Layer 2 of a small transformer language model trained on English Wikipedia (11 layers, counted from 0, width 128).
Take only the direct path to the model's output, skipping the later layers: a vector added to the residual stream pushes a token's score in proportion to its dot product with that token's output vector.

Output vectors of the tokens that the questions are about. A number n stands for n times 0.014.
"\n ": 9 -16 6 -6 11 -15 -16 45 21 0 -13 -6 25 -4 40 31 20 7 -2 21 35 0 18 15 -40 -34 -15 -10 -36 24 26 -44 11 -4 -20 -20 -48 9 -4 37 -8 9 -12 -23 6 0 -7 57 26 -9 30 2 30 8 28 27 17 72 6 19 10 52 43 12 18 -1 -27 35 18 -8 10 -38 1 -44 -7 -13 -14 -18 -7 -41 -12 14 13 -49 -26 -18 -42 19 17 1 -2 -14 -18 23 -14 5 -26 3 4 -35 20 -3 -18 9 6 15 -8 2 1 19 27 -52 -3 -16 -6 12 6 32 -2 -59 -8 -35 -1 -44 31 -25 -1 -59
" release": -27 -6 -27 -19 -29 31 -31 23 33 21 -5 26 9 -30 -24 -17 -20 27 9 3 26 2 21 -3 -10 -8 30 -37 -20 -7 -53 50 -42 -31 44 13 50 -21 -36 8 -20 55 16 35 -5 14 2 -26 -54 -37 -2 0 9 16 -6 -10 20 63 11 3 -16 28 -5 13 -24 -16 -15 -16 -26 9 16 -5 8 -39 -27 -29 -37 -1 -15 29 16 17 6 -7 -38 4 -5 19 32 12 12 24 -14 -33 -21 -17 6 -3 -3 17 15 -6 23 -11 7 10 -8 16 -7 -21 10 -12 41 8 -2 -36 -20 -7 29 33 9 50 -34 3 -1 58 -9 3
" team": 30 6 42 -31 4 6 -7 36 -8 11 -33 -13 52 23 0 33 24 -9 7 3 -10 7 10 -54 -10 -12 28 -19 0 -7 15 -26 7 -21 52 -29 5 -8 -32 -16 14 -34 12 -9 -17 25 -36 26 -7 2 -11 -12 9 -7 12 -20 -24 50 -16 -8 -25 23 -8 -14 1 17 -7 -5 -54 -47 -10 10 0 -15 -15 -23 -1 -8 -52 -3 8 8 2 18 -21 12 -15 -4 10 34 1 -8 14 6 -39 -15 13 0 8 -17 9 13 -2 -3 25 10 8 17 20 -23 11 10 12 23 7 7 47 -8 -18 16 18 2 -39 21 -39 33 20 25
" jump": 8 -26 -14 -21 7 22 1 38 8 -11 -11 -38 0 -14 -7 8 26 -20 -2 5 -13 -9 29 -39 16 -3 51 -5 24 -2 12 -7 25 7 57 -10 9 -14 -23 14 2 14 -37 -37 0 13 -22 12 -25 -30 13 25 -55 38 10 10 -15 81 -39 18 34 -27 29 0 -19 16 -7 -33 -55 -41 -55 -33 16 -25 -35 -34 -19 9 3 -8 -13 -11 32 -7 -68 -12 -11 5 2 12 -19 19 -5 -20 -14 49 52 5 -17 -12 18 15 26 24 18 -5 34 20 24 2 -10 32 0 19 14 -1 35 -29 35 20 14 -9 -48 22 -1 18 -32 9
" again": -20 -38 -1 -15 4 7 -57 38 0 6 6 0 -9 -1 -33 -7 -2 27 -11 -20 -28 55 -22 -37 19 -12 2 11 -17 3 2 8 5 0 -5 23 56 4 2 14 -7 6 3 1 -6 8 -19 35 -11 -17 -1 -12 -12 8 -11 1 -34 59 -8 35 -6 -32 -30 -8 8 4 -9 -4 -9 -1 -21 23 46 -12 15 38 -15 -2 30 0 7 -23 8 11 -33 -6 11 -16 -6 40 -4 -30 1 1 19 14 33 -3 -20 33 -28 -17 -8 -21 3 14 13 12 41 18 25 -24 -21 11 -2 6 9 -22 -6 16 -28 39 -41 -15 -2 2 -15 13
"election": -25 10 17 -52 -49 51 -19 -9 -20 -7 -1 -43 49 3 22 1 -27 21 -4 -35 -14 7 -32 -29 4 -24 25 -50 -9 25 6 3 -28 -5 8 34 6 -33 -13 -35 59 -37 19 10 32 -10 9 67 -15 -95 24 3 11 44 -39 22 -3 61 -24 -8 22 31 30 14 -54 8 -80 -12 -26 74 43 -64 69 -21 21 44 -31 14 0 34 70 -7 55 -42 -16 -63 -23 85 -50 39 -36 20 -15 -44 40 0 35 -9 0 11 6 10 -37 -24 29 -54 51 14 9 -10 -8 -4 -32 53 -31 -38 14 -58 56 -25 7 45 -9 34 -33 -14 -7 30
" Apps": -9 -6 1 -14 -7 36 -30 -41 20 -38 10 -11 -2 24 11 31 -7 16 -28 25 77 13 14 0 1 -29 71 24 -24 25 -25 -3 -34 2 -6 -51 3 5 -6 1 32 -54 1 16 61 -15 -6 60 -38 -46 7 -4 19 -16 11 53 14 57 -18 17 -27 69 16 42 -57 -57 -5 -28 8 -6 -38 0 -24 -49 26 -8 -49 -17 -73 20 43 -35 -30 9 -56 -60 45 -9 -18 0 -38 -6 16 -15 17 55 9 -6 -8 -8 0 41 8 13 -4 44 25 15 28 4 -24 21 20 9 -7 23 27 -20 42 -52 30 22 -62 -23 35 -2 -32 -23
" Awards": -22 -1 10 15 -10 18 -66 -21 2 -15 -9 -43 42 -3 19 3 -18 8 10 55 11 14 24 -44 51 33 67 -41 -51 12 -37 18 22 5 24 62 15 -6 -8 29 31 -27 39 66 -4 -4 28 -5 -14 -17 -13 17 -9 18 -41 -6 -42 75 -37 36 7 13 3 3 -44 7 -5 -1 -32 3 30 2 -29 -21 16 -15 -5 10 -18 5 7 -31 -27 25 -24 -31 -3 -36 8 -9 9 -9 33 -51 1 2 -19 1 11 -52 23 -26 21 -13 -32 7 57 30 -24 -19 21 -25 -31 9 -9 19 15 9 48 4 -19 13 -23 -38 -17 13 35 -46
" Entertainment": -71 -3 0 -1 -21 35 -38 9 28 -32 -9 -35 35 -2 -15 19 11 38 -3 54 3 27 23 -25 31 7 52 -61 -6 3 -38 17 27 -50 3 -3 3 -10 -9 2 21 -16 -10 57 -15 -10 16 -35 5 -10 24 21 26 13 -15 -2 -12 25 34 12 30 5 18 -22 4 -15 -10 -11 -14 -8 31 -46 4 4 7 -10 -7 -5 -20 -3 15 -7 29 -16 -48 -24 24 7 7 17 -2 8 7 7 13 -28 -19 -2 0 -27 25 24 -11 -21 -7 14 12 14 -56 9 10 25 28 4 15 -3 -6 -37 -10 11 -20 17 -34 -15 -28 42 -12 -5
"ition": 1 4 13 -18 45 13 -10 -24 -17 -32 59 -18 31 -1 -5 33 -87 75 -20 41 -20 13 -51 83 40 -9 47 1 -42 21 42 9 -43 -58 46 -5 -2 13 15 14 47 -30 9 -20 29 3 -26 4 -32 33 -7 -41 1 15 -25 -38 -12 4 26 -78 24 0 -6 48 -14 -33 -1 -14 -30 4 -45 12 49 -26 2 9 12 22 10 33 10 8 12 -15 -45 -26 5 14 -31 37 -16 -51 30 -40 -7 -2 4 0 6 -65 -46 -6 57 -25 16 26 54 46 13 -26 -10 31 15 17 -22 2 17 -17 21 -14 -47 10 -51 -5 26 -3 -14 -3
" \"": 43 37 -5 7 -7 -7 -8 27 45 28 -11 -10 10 -5 -17 30 -28 14 -2 -17 11 23 9 -14 45 -8 -12 18 8 -13 -21 2 -23 5 15 41 -30 3 -8 -40 -22 -23 13 9 -2 -4 -25 4 6 -8 -8 -47 8 -10 19 -33 -3 57 -11 -32 44 14 2 38 -5 33 -26 -20 -36 -27 20 -15 49 10 -1 6 24 -7 17 -33 0 9 -13 -12 58 19 -10 -4 5 -34 -40 28 -23 4 23 -5 2 -1 -1 -31 3 11 12 -58 -12 9 -11 -15 -5 1 -22 -7 14 34 -25 -27 -14 -9 -32 -20 1 36 14 -11 -9 28 22 7

Output weights of attention head 0. The head adds the sum of these rows, row i times number i of z. A number n stands for n times 0.0033.
o0: -18 9 -46 22 -11 -12 18 -23 -9 -26 10 -63 40 -7 -36 -6 -24 41 -3 20 39 2 9 10 19 -6 -17 26 -31 7 -20 -3 13 -21 -48 -21 -42 3 34 48 -37 8 -8 42 -7 -11 20 3 -9 60 -1 -25 -18 26 -17 -9 28 23 51 30 47 34 -2 7 -22 1 -15 17 -25 3 11 -2 -36 -12 -12 -2 32 20 3 -37 20 16 20 -8 7 -29 0 -22 24 32 43 5 13 -20 -10 -3 -41 7 23 -20 69 -8 -17 -18 -10 5 7 -25 -17 -14 -16 19 15 -3 -15 6 14 19 -7 -48 19 -35 32 -25 -21 9 -3 -37
o1: -26 8 11 31 -9 32 -8 -3 -29 -39 17 -36 17 4 -40 -14 -17 24 8 -16 0 10 61 18 9 42 29 -8 -22 5 -13 -6 29 -26 -31 -20 -2 -30 94 -12 -28 -23 29 55 -8 -8 47 36 13 32 -45 -47 -17 2 -10 -19 -24 11 46 0 25 -7 -8 -11 -27 5 -22 -19 36 7 -18 10 -14 1 14 -22 16 44 -1 -39 41 1 2 -3 -19 6 -19 -5 -19 70 5 -14 -6 -12 -11 34 -37 15 -3 -3 -14 -7 -23 -17 -12 27 10 -2 -29 13 15 10 19 25 -3 25 -6 -7 4 -77 -3 -13 -26 1 21 9 -18 -22
o2: 10 9 18 -29 22 1 -23 38 37 -20 22 -26 -26 -8 27 26 -9 -22 20 76 -18 -10 10 13 9 21 30 -27 12 -22 2 -3 -57 -49 17 1 -2 3 -6 -7 10 7 -26 10 -20 -19 16 -7 -33 -14 -31 -4 2 4 18 -1 22 -3 33 -2 43 31 25 -1 13 -3 2 -16 24 -32 4 23 1 7 14 -44 5 -39 -17 8 14 -15 -44 4 26 15 9 5 1 -4 -16 58 12 32 -10 -21 -14 2 -28 19 -41 8 43 -16 -6 11 -23 3 -17 8 -3 -13 28 -5 40 -17 -19 -49 23 10 -10 0 -7 -15 -14 32 -11 -15
o3: -9 7 17 31 36 -10 32 -26 1 -7 11 21 25 -12 -50 9 -13 -8 -4 14 -26 33 45 28 12 13 -2 -53 21 30 -17 -10 15 10 21 4 15 21 -18 44 1 -33 43 -8 -5 -18 -38 -2 10 -10 -45 -13 -33 -6 -6 -16 25 -22 -50 15 -23 17 -1 -30 52 2 2 -4 1 -6 15 -9 -45 -19 -4 -18 42 -5 12 -10 -34 -18 25 -6 -31 19 -29 -54 30 -39 -5 -24 -18 -29 24 20 -35 8 35 -15 29 7 -12 -39 30 -12 15 6 4 58 1 9 29 -15 -3 25 19 -5 38 -17 21 23 -14 -11 -29 -12 36 -27
o4: 14 0 -12 -16 17 -28 -34 -12 50 -17 1 -21 49 10 -20 36 -28 -23 -6 29 15 6 14 35 29 65 -47 -34 -12 22 -39 0 -38 23 -21 -4 5 62 -3 57 -26 -6 -27 39 32 -7 35 -2 4 -30 -10 4 13 15 -22 -30 78 -30 8 2 40 14 4 10 -7 -2 19 -42 -9 29 16 14 -8 -11 12 -8 3 5 -14 -19 -30 -16 -5 -33 32 11 -4 -4 20 -21 -23 -2 33 45 8 -53 -12 12 11 -24 26 -18 21 -3 -14 -25 -7 -10 -11 13 15 -3 44 3 -9 -3 8 24 23 -7 -15 2 -24 11 -42 -14 -9 -7
o5: 7 18 -9 -2 -11 -38 -18 40 -33 58 -26 17 -1 -5 5 11 25 -41 -2 -49 6 12 -15 -4 4 -17 -13 14 22 0 5 -13 9 20 -32 19 20 33 -37 9 -7 -6 26 -8 -19 -9 -46 -16 2 12 10 24 -1 -2 7 8 -22 -43 -95 -17 -32 -25 -10 25 11 15 -21 48 11 0 30 -46 56 12 -26 -3 -13 -10 -23 4 -31 25 18 15 -14 7 -19 0 15 -48 -17 19 -7 4 4 18 -13 1 -6 32 -3 -39 1 11 37 -3 -8 16 26 24 9 10 19 33 -27 -35 38 1 4 2 4 -5 0 10 -12 -40 17 26
o6: -38 5 13 32 -9 -25 -53 34 -30 -50 -45 -28 -39 -45 2 5 37 18 -5 -6 0 21 23 15 -11 -4 -58 65 -24 4 -21 10 19 -23 -47 -3 0 -12 7 -4 -30 0 -20 50 12 6 94 10 8 82 16 27 -15 22 9 1 32 -38 17 25 -18 -23 -25 43 -1 -33 -64 20 26 26 72 -22 5 31 -10 -29 -20 32 -14 6 42 33 -22 -9 14 -31 33 7 -17 52 -12 -22 60 -3 30 3 -26 -6 -13 23 15 -24 -16 -6 -5 17 4 17 -17 -12 -12 -7 -8 22 -44 -17 -12 42 -46 -59 -9 13 19 0 -8 21 -5 -14
o7: 2 -1 21 -30 -51 -2 -38 -4 -9 -4 -5 5 38 -16 6 -3 -21 29 -27 -61 -15 31 -17 -52 24 -42 -4 -10 -44 -12 -2 17 8 49 9 -14 18 -44 30 21 52 28 -5 -14 9 21 20 -9 -14 -21 6 33 21 8 -26 32 -35 9 -35 0 -19 -48 35 29 -45 -28 22 14 -27 31 37 25 38 7 20 9 -49 -1 -4 4 45 -13 -27 22 -17 -15 -13 38 -7 35 -27 11 -11 0 -5 10 14 -8 -36 -27 -4 20 -10 45 -5 -38 8 18 -2 -53 31 5 -18 -24 -23 -4 12 32 -17 1 -22 -26 3 40 11 -19 14 37
o8: -36 1 39 2 -12 -26 26 9 -28 -40 -31 -23 -11 -36 39 -7 21 15 -3 -15 -33 5 16 4 21 -41 8 4 28 14 26 9 22 -35 -17 -9 27 -30 28 -21 28 -11 34 -23 17 11 -1 17 -31 -7 -17 13 -28 18 -36 33 -49 -8 12 1 -66 -28 24 -16 -15 -4 -34 -1 -2 -1 24 -23 -10 -24 4 -7 -28 -1 22 3 28 -3 10 19 -1 25 23 9 3 29 -7 4 -1 -6 6 21 8 -2 -28 -19 -49 31 -4 32 12 -4 10 5 -12 -24 45 1 2 6 13 71 -10 -8 -5 -21 2 0 0 -11 13 10 7 0
o9: 21 -33 18 31 22 -13 48 -44 -1 -2 25 -8 9 -10 -2 -16 -15 21 2 -20 -50 -26 -26 -39 15 -3 14 13 -24 2 -1 14 32 9 7 -26 -3 -8 -22 -9 12 10 -5 -50 5 -5 -1 34 -10 -15 -47 15 10 -29 -8 9 -22 28 -13 24 -19 12 14 14 -3 5 9 -8 -42 22 -13 36 -21 1 -10 -9 13 -27 -21 -10 10 14 28 -12 20 2 -14 9 -6 -2 -34 29 -12 -29 23 7 51 -13 14 5 30 -19 -26 12 37 -16 14 -41 6 19 -19 -21 18 -59 18 5 9 -16 30 27 -1 1 27 -22 15 26 36 -10
o10: -7 20 -10 -30 -14 9 17 -13 34 35 1 6 38 15 -46 -16 -53 26 -10 14 16 19 -15 -6 65 -18 -33 -20 1 -17 -10 32 -22 -13 -13 -25 -16 -6 -3 -4 7 23 -19 7 -5 -14 -15 -42 21 30 15 8 -16 -5 13 -10 4 -4 -32 -33 22 66 -7 -9 54 16 50 26 -11 9 25 49 32 -6 -12 1 -6 -12 2 -9 -36 15 -2 -27 56 -43 -24 -3 53 -42 2 0 -40 15 11 -10 -55 -13 11 11 51 20 39 9 -14 -28 -8 -5 -8 -12 -17 -21 28 15 -11 -37 12 8 -33 18 -17 -6 24 -8 -11 -9 7 -16
o11: -6 16 1 -2 8 30 -57 -41 11 -52 25 0 48 -23 -12 -16 -21 17 1 5 15 -9 -9 17 14 -35 -8 8 -31 12 -72 32 -9 11 -18 6 -5 -64 10 21 25 20 -5 25 16 18 32 1 16 -18 -21 33 28 -12 -9 -32 27 -14 -3 25 -1 -26 13 9 -33 -49 28 3 25 17 17 33 -8 13 21 -13 12 7 1 -22 10 17 -3 11 3 -26 -4 -16 -23 25 3 -39 11 -21 3 -22 -15 -16 28 0 48 47 -16 -21 -8 -38 5 -3 -8 -2 -4 27 -11 -33 -44 43 -44 37 -23 3 1 30 7 21 12 15 -13 9
o12: 7 7 8 -17 -31 0 -13 -47 10 -1 -19 11 -68 3 8 13 1 -19 -22 20 7 6 35 -39 -3 -16 -13 -28 -33 16 20 37 2 3 39 -12 51 -19 -33 9 -18 35 -53 -8 18 -7 36 -34 -34 54 22 -14 -23 1 24 14 35 -1 19 5 -9 9 40 19 46 -16 29 34 -1 -14 9 -14 4 5 66 8 5 -26 33 -39 13 0 -11 -21 13 -3 19 20 7 -3 75 -10 42 6 6 23 -46 -1 12 -31 32 35 19 -53 -38 48 27 0 9 -9 -49 -19 -23 -37 13 -55 4 8 -50 17 14 -39 21 -27 -47 -17 44 -4
o13: -2 -11 -19 -28 1 31 24 -33 36 6 -26 -17 41 23 2 -33 -34 24 5 44 20 -13 -2 -25 39 -12 10 -23 5 -12 17 37 -21 -15 5 -9 -10 16 42 -24 2 8 -7 17 39 -25 -4 -7 -10 -5 34 -5 3 17 -6 -10 -32 -1 55 -37 -29 13 7 -53 6 2 35 -33 -18 -4 -25 26 -9 -26 16 14 -14 2 18 -24 -30 -4 8 -5 7 0 -34 0 33 -13 27 -26 -36 33 -21 6 -43 -12 -9 -10 -13 54 14 11 15 -23 -6 -15 7 -9 6 9 -11 25 18 57 -17 38 -21 -15 -15 -43 19 7 2 11 -7 -8
o14: -15 -3 39 17 15 -10 -62 2 30 -58 -17 10 0 -8 -16 -34 37 14 6 -2 29 15 17 3 -6 -9 -15 15 -14 9 8 12 13 -22 -2 30 -8 5 32 -55 21 -2 12 -25 20 4 34 23 10 11 22 -3 -10 -9 7 -7 -3 33 -23 -4 -55 43 -12 -20 11 -30 -37 -60 26 -26 11 38 -10 -2 -5 -26 -2 12 4 26 -10 -2 25 2 -16 -16 28 -4 42 33 -25 -28 16 30 37 31 -16 15 5 -5 -30 30 -8 -41 8 -13 -18 14 6 4 -3 -28 -12 20 -6 21 -11 -18 -34 -46 3 2 18 -9 35 11 -8 -25
o15: -16 2 16 16 -32 38 -1 -5 -22 -30 75 52 26 -33 -59 -11 -36 -10 2 -36 -39 44 15 35 -13 -14 35 -22 25 24 -49 20 -37 3 11 -10 -15 -26 26 -2 34 37 41 -13 -7 5 -7 -5 42 -29 -39 -16 -39 -46 -32 -13 -9 6 -24 0 -51 -3 25 -11 37 7 -11 8 35 -18 -14 -10 -26 -27 -36 1 29 18 5 35 8 -25 4 21 -31 28 -12 -10 23 -20 32 -1 -57 -46 -6 15 29 14 53 -5 21 14 7 -18 3 -12 21 -23 -33 8 25 6 0 -10 18 34 18 -8 27 -14 -4 32 -43 -24 49 -10 0 0
o16: 5 -3 -13 57 3 -17 -24 28 -23 -6 2 -5 -7 -42 4 -17 56 -17 2 -46 12 26 18 24 -65 3 -9 33 -24 25 -24 -9 60 6 8 16 16 -5 10 -6 -40 -3 13 -51 -35 27 4 33 4 -15 -11 -34 29 -10 24 -1 3 1 13 35 13 -21 -39 11 -9 -4 -50 5 3 -1 3 -1 -22 6 6 -5 5 16 11 21 0 11 11 20 -51 11 0 -16 29 22 20 -10 19 -3 -2 0 26 -2 10 -44 -9 -16 -29 -6 13 -10 19 3 -5 20 -6 -30 -19 24 -26 -15 -5 -13 33 -24 26 22 -32 -5 -32 -12 34 -1
o17: 15 30 -30 3 -32 23 -45 57 39 5 45 9 -17 21 -31 31 -3 -9 3 -65 43 52 6 63 -11 1 -22 -3 -44 -12 -12 3 10 -6 -9 4 -22 -38 44 21 -27 -12 18 -20 -19 42 -5 5 21 -20 -16 -38 11 1 7 0 15 24 -1 -4 92 26 -9 9 -17 14 -24 -24 -7 -6 5 3 -8 24 -10 2 -17 33 3 39 54 -33 -22 17 -15 -46 13 8 33 46 -21 33 12 -17 -28 -23 -9 -1 -21 -26 19 -3 37 5 -47 -2 -2 20 -37 -29 8 -36 -13 23 -13 -38 -32 -21 28 4 -28 22 -26 -19 20 7 -32 -3
o18: -24 14 17 7 -15 -37 26 15 -20 -9 -33 -15 22 -18 4 -12 21 2 15 16 -5 4 -22 5 -10 -21 -39 12 0 -4 -16 -8 -15 -33 -11 8 2 -20 -13 8 -6 2 28 -17 -10 -32 2 -9 -11 27 -9 16 -60 0 26 22 24 -6 -21 16 10 16 -12 1 -1 -18 -3 53 5 4 39 -5 27 -19 4 -22 34 -20 3 -10 4 61 -31 17 17 -15 28 -33 30 24 -13 -6 22 -28 25 31 -26 -8 -9 13 49 20 -34 -20 6 4 -13 14 -24 -15 -48 14 2 25 -17 5 -8 0 -39 -25 25 37 8 14 -4 -25 8 -19
o19: -22 9 45 -10 -31 9 -17 21 -39 10 38 48 -45 4 46 21 -14 -6 5 6 -43 -22 23 5 -19 -23 16 15 28 -4 13 2 -49 -15 -5 -11 2 10 -35 11 32 11 -26 -21 22 16 12 4 8 -28 3 20 -11 -25 0 1 45 -74 3 -4 -19 -57 28 8 10 -25 30 -49 25 21 -8 -20 7 -11 14 -9 -32 1 -45 18 20 -22 -33 10 16 16 11 13 -32 -31 -3 -6 23 -27 4 -26 36 -8 -37 20 -21 9 31 45 36 27 -21 20 -35 -28 43 24 33 -32 31 -40 -34 28 8 66 -30 42 1 26 0 26 -39 7
o20: -13 -17 -1 25 -27 -7 35 -36 -28 19 -44 9 56 4 -26 -32 -17 15 23 -68 22 7 -10 -23 23 -5 -16 8 -14 -14 9 23 19 27 30 12 19 8 21 -15 -40 3 36 11 11 4 -37 -3 29 13 22 -36 -13 5 -33 -18 -20 35 18 -20 -22 -9 -26 -44 -11 26 -8 42 -58 2 3 -9 -18 -6 12 37 -4 11 13 18 19 15 -2 33 -14 -5 -16 -11 6 -1 5 -15 -4 -42 -15 24 -8 -11 15 -43 23 11 10 34 -30 -6 21 -22 -38 -15 1 -8 -59 20 10 35 16 28 -24 22 18 39 -3 -1 18 -8 -25 24
o21: 11 -21 -33 35 27 9 82 -18 3 -9 3 -23 -42 25 25 -15 55 -3 -4 -4 -1 -4 -29 -9 -28 -23 -21 27 -23 -2 27 -34 45 -7 -6 -14 -27 7 -46 1 10 -20 -22 -41 15 1 -22 -5 1 41 36 3 -3 -2 25 37 -7 8 -9 -9 7 30 28 22 5 20 -4 9 -26 41 -56 -22 1 -14 -33 -7 29 34 11 12 8 15 35 -36 13 -20 -10 13 15 -6 9 -13 24 -19 -14 -3 -14 2 10 30 31 -11 -21 34 40 -26 -27 -2 45 -20 -33 -7 -7 -18 4 5 -5 34 -6 -26 14 -49 18 -21 -19 -20 33 -13
o22: 18 27 25 -60 -6 -10 -27 27 -35 52 -29 -2 9 4 16 16 0 -34 9 -13 11 -3 -5 -45 28 -5 42 -33 46 -20 -1 23 -13 -5 30 51 29 -16 24 -27 -1 19 31 7 -44 -24 -41 -35 -24 -21 -41 4 10 16 18 -17 -39 17 -29 -28 -6 2 -8 -31 0 7 2 35 33 -21 22 0 36 15 9 17 8 -27 -7 -1 -34 29 -8 19 -25 17 -11 -15 0 1 6 12 -44 20 3 36 -1 2 -8 -14 -54 4 18 -11 -8 -3 20 2 -1 52 -9 15 7 34 -11 9 3 -52 15 33 23 18 -32 8 -3 -13 -6 17
o23: 42 9 -31 -14 48 44 12 37 69 -9 1 4 -69 50 23 42 -2 -43 11 59 9 -12 -7 24 -10 22 1 -29 3 -19 20 -49 -32 -30 -8 -14 -33 3 -18 -10 23 -15 -29 1 3 -18 5 -5 -2 19 20 9 20 2 27 12 7 7 21 -38 37 34 12 -32 49 39 4 6 33 -13 -24 1 3 13 -9 -27 13 -6 5 -24 -8 -32 -8 -50 34 14 -8 24 6 -46 11 1 -23 49 -20 -12 -63 35 -24 43 -14 16 35 -35 -11 2 -23 -4 34 -2 -2 -25 10 27 22 -31 3 -13 0 0 -20 -68 24 -19 21 -11 -1 -23
o24: -5 -23 11 -43 -25 17 -17 6 -24 39 6 29 24 36 -13 -15 1 6 -6 -21 12 8 17 -39 -1 40 0 -51 -22 -26 37 -8 17 35 12 11 9 63 -3 15 -26 -29 -19 13 11 -23 -16 -20 -11 -13 31 -29 -1 -5 -30 -12 21 25 -18 2 22 -6 12 -9 -22 -2 20 -73 -47 15 -25 0 17 -19 -8 31 2 35 -7 11 -11 -5 15 -45 -33 -11 -9 14 22 14 17 13 -22 2 -10 7 31 10 7 -16 -15 -30 1 19 21 14 6 18 -15 23 0 25 4 1 13 -34 26 20 29 19 8 -23 15 18 -42 -18 -5 13
o25: -5 -14 -7 10 -17 44 -38 -27 13 -20 -16 -15 35 38 -25 44 1 -10 3 4 -1 14 34 1 3 64 9 -25 -13 4 34 -32 1 12 1 10 -40 -22 60 0 10 -28 38 41 4 -7 -18 39 36 31 13 -10 -28 -35 -6 -24 -7 8 -9 -9 14 -26 9 12 -7 -1 23 -49 12 -14 -41 -11 -10 -3 25 6 -16 25 -10 -41 3 -29 3 9 -28 0 -3 -9 -15 66 -19 -17 14 22 -10 10 -41 17 -32 36 -26 -28 -47 -66 -32 56 -21 37 -10 -13 3 33 8 37 3 24 6 -7 14 -30 -5 -25 -5 14 39 15 -10 12
o26: 10 -13 15 1 -54 -21 -20 -27 -3 44 -5 43 45 5 -14 -8 -7 19 -12 -60 30 1 -11 -41 -13 7 10 13 -45 15 -7 15 11 38 23 19 -20 26 -10 8 -3 41 -3 -72 -27 2 -20 41 -24 -37 9 -7 -4 -23 13 -3 25 37 -23 30 -27 8 -11 -34 -10 -18 27 -13 -64 25 7 30 6 -10 18 38 6 -2 -2 4 -25 -1 1 11 -15 0 -18 11 41 35 10 -22 -9 -31 29 26 63 -18 0 -54 8 5 -62 4 24 -15 6 3 -13 -5 3 3 -4 17 -6 -57 23 -6 -16 52 11 7 2 37 -7 -43 41 3
o27: -10 1 -16 -21 -4 13 -6 -15 2 -36 7 4 -28 39 27 19 12 -29 -10 -1 -2 20 -19 21 2 0 -3 4 18 13 29 -27 -35 10 -24 -19 -35 15 -34 28 31 -17 -23 -4 57 -2 -1 -18 8 -7 39 -3 -51 -16 -38 7 40 4 -17 -1 5 14 51 42 -27 7 12 -13 -25 23 -69 -50 -3 -21 -32 7 -8 67 4 15 6 -16 17 -32 35 -18 38 34 24 -4 31 15 38 -16 -42 -22 -16 11 26 23 6 -2 13 21 -10 0 -17 5 27 -24 6 22 10 -33 26 17 5 29 2 25 10 -31 -2 -29 3 -25 -14 11
o28: 38 16 7 -32 19 -20 -11 -10 15 -4 -18 -23 20 19 16 -1 -6 -32 15 24 -32 -1 47 -2 25 37 12 -46 46 21 5 15 -10 -26 9 12 37 9 38 15 9 -48 40 14 11 -47 -23 -22 -23 6 -39 1 9 12 -9 -32 -25 29 -45 -20 24 -9 1 -26 -12 -3 -16 -11 16 -43 19 32 11 -6 34 -28 -9 -45 -12 -27 21 -36 9 10 -3 20 -11 7 14 -21 -68 61 25 19 19 21 10 10 -6 -4 -39 6 52 -25 -9 -1 18 -5 -20 16 27 16 37 18 7 33 13 -54 30 -51 -23 -22 -27 1 20 11 -21 12
o29: 24 5 17 -28 -42 -12 -39 -28 32 -13 -2 20 -8 1 24 18 -7 -40 -11 -33 23 7 -15 -14 5 -44 -23 -9 -13 21 12 36 -22 9 23 -5 34 -32 -5 32 23 28 -8 -63 50 43 -3 -27 10 -36 21 9 -16 -8 8 9 14 -35 -16 -5 -44 -4 25 41 3 -23 31 -6 -16 1 8 -2 -12 -18 27 18 -35 -20 24 6 4 -21 -31 33 5 3 40 5 52 5 19 -11 11 22 -2 -9 3 -2 -7 -40 17 54 31 18 -16 1 -5 8 -17 -48 -9 -32 -15 -35 13 23 -22 19 -11 56 5 11 -10 4 -2 -13 -13 2
o30: -7 8 14 -47 -3 -36 -62 45 13 31 15 8 21 -8 -8 5 7 15 -13 -5 22 -10 -15 3 19 -17 -13 6 5 -33 -42 25 -15 -13 -31 37 -20 -16 0 -15 7 27 -11 9 -38 -4 4 2 -10 -46 -19 30 19 -8 15 -18 2 2 -35 0 15 16 -20 -2 -20 -1 9 -5 6 17 40 32 43 13 -40 8 -2 -9 -4 26 -35 24 -23 -4 16 24 -4 -21 8 13 -36 14 -23 0 16 -12 51 11 -16 17 -16 -14 -3 -11 22 -34 -18 -7 -18 31 3 23 25 28 -30 -21 -8 -12 -1 10 -17 35 -15 45 -1 9 -11 23
o31: 33 10 -11 28 19 -29 66 28 28 9 -7 -21 -16 21 -9 -15 20 -25 8 -22 25 -35 -17 0 -13 15 -19 -7 48 14 -18 -31 14 -51 27 24 24 8 5 -65 -34 -5 23 -12 -23 0 -35 -6 32 -8 -47 -8 6 7 37 -8 -28 -1 11 -46 25 33 -34 -8 9 41 -15 36 32 -6 -37 6 4 -1 -35 8 16 -3 1 0 -26 27 25 -17 30 14 -4 1 -12 -27 -29 7 -15 32 -3 5 36 27 19 19 -20 10 7 9 -14 -17 -17 -29 1 12 -21 -43 -3 35 15 28 -16 -37 -14 -6 8 23 -40 -13 14 -13 -6 9

Each question shows a token from some text and the vector z that the head gathered there. A number n stands for n times 0.014.

" Nov": 10 9 10 -20 -24 -22 -25 -6 -14 25 7 -2 -11 11 12 12 5 19 -7 -12 35 7 -7 1 -13 -10 1 -7 14 -21 -41 4
Which two tokens does it push up most, strongest first? "ition", " Awards"

"aka": -33 -5 11 -15 -30 -9 -7 -17 -22 -2 -10 4 -9 4 12 -26 17 -5 -15 5 -12 16 21 21 24 16 -1 -17 -6 -41 8 6
Pushed down most: " Awards"

" in": -25 3 1 6 -12 10 7 -5 1 -17 -6 17 -46 -3 1 25 9 -3 1 12 25 11 6 -5 3 -4 -27 2 -4 -31 -7 1
Which three tokens does it push up most, strongest first? "election", " again", "ition"

" CR": 12 9 15 18 24 -8 -9 -32 -25 -19 22 24 -12 17 -20 12 -12 -3 -13 25 6 -15 -4 3 13 0 -27 0 5 -29 -10 -24
Which two tokens does it push up most, strongest first? " Entertainment", "ition"

"===": 6 10 30 -4 -14 -48 -26 -7 15 -5 -13 6 3 31 1 23 11 3 -13 -6 21 -1 3 -18 1 -11 -12 -4 7 -11 -31 -6
Pushed down most: " \""

" Open": 14 19 15 11 14 -21 -2 -19 -24 -20 22 32 2 22 -14 20 -9 6 -10 20 18 -24 -3 -8 16 -4 -24 0 5 -21 -18 -37
Which of these tokens does it push up most? " Entertainment"

" on": 0 1 10 -8 1 25 52 -10 1 22 23 -3 -5 -5 14 -26 27 -16 6 -9 -3 32 -8 -14 -13 -28 -12 -30 27 -25 1 23
Pushed down most: "ition"

" The": -4 -1 18 -15 -2 18 -15 -15 -29 -14 25 -21 -24 -1 -35 13 -13 13 -10 6 19 -22 26 16 8 -14 -10 -9 -6 -36 5 0
Which two tokens does it push up most, strongest first? " \"", " release"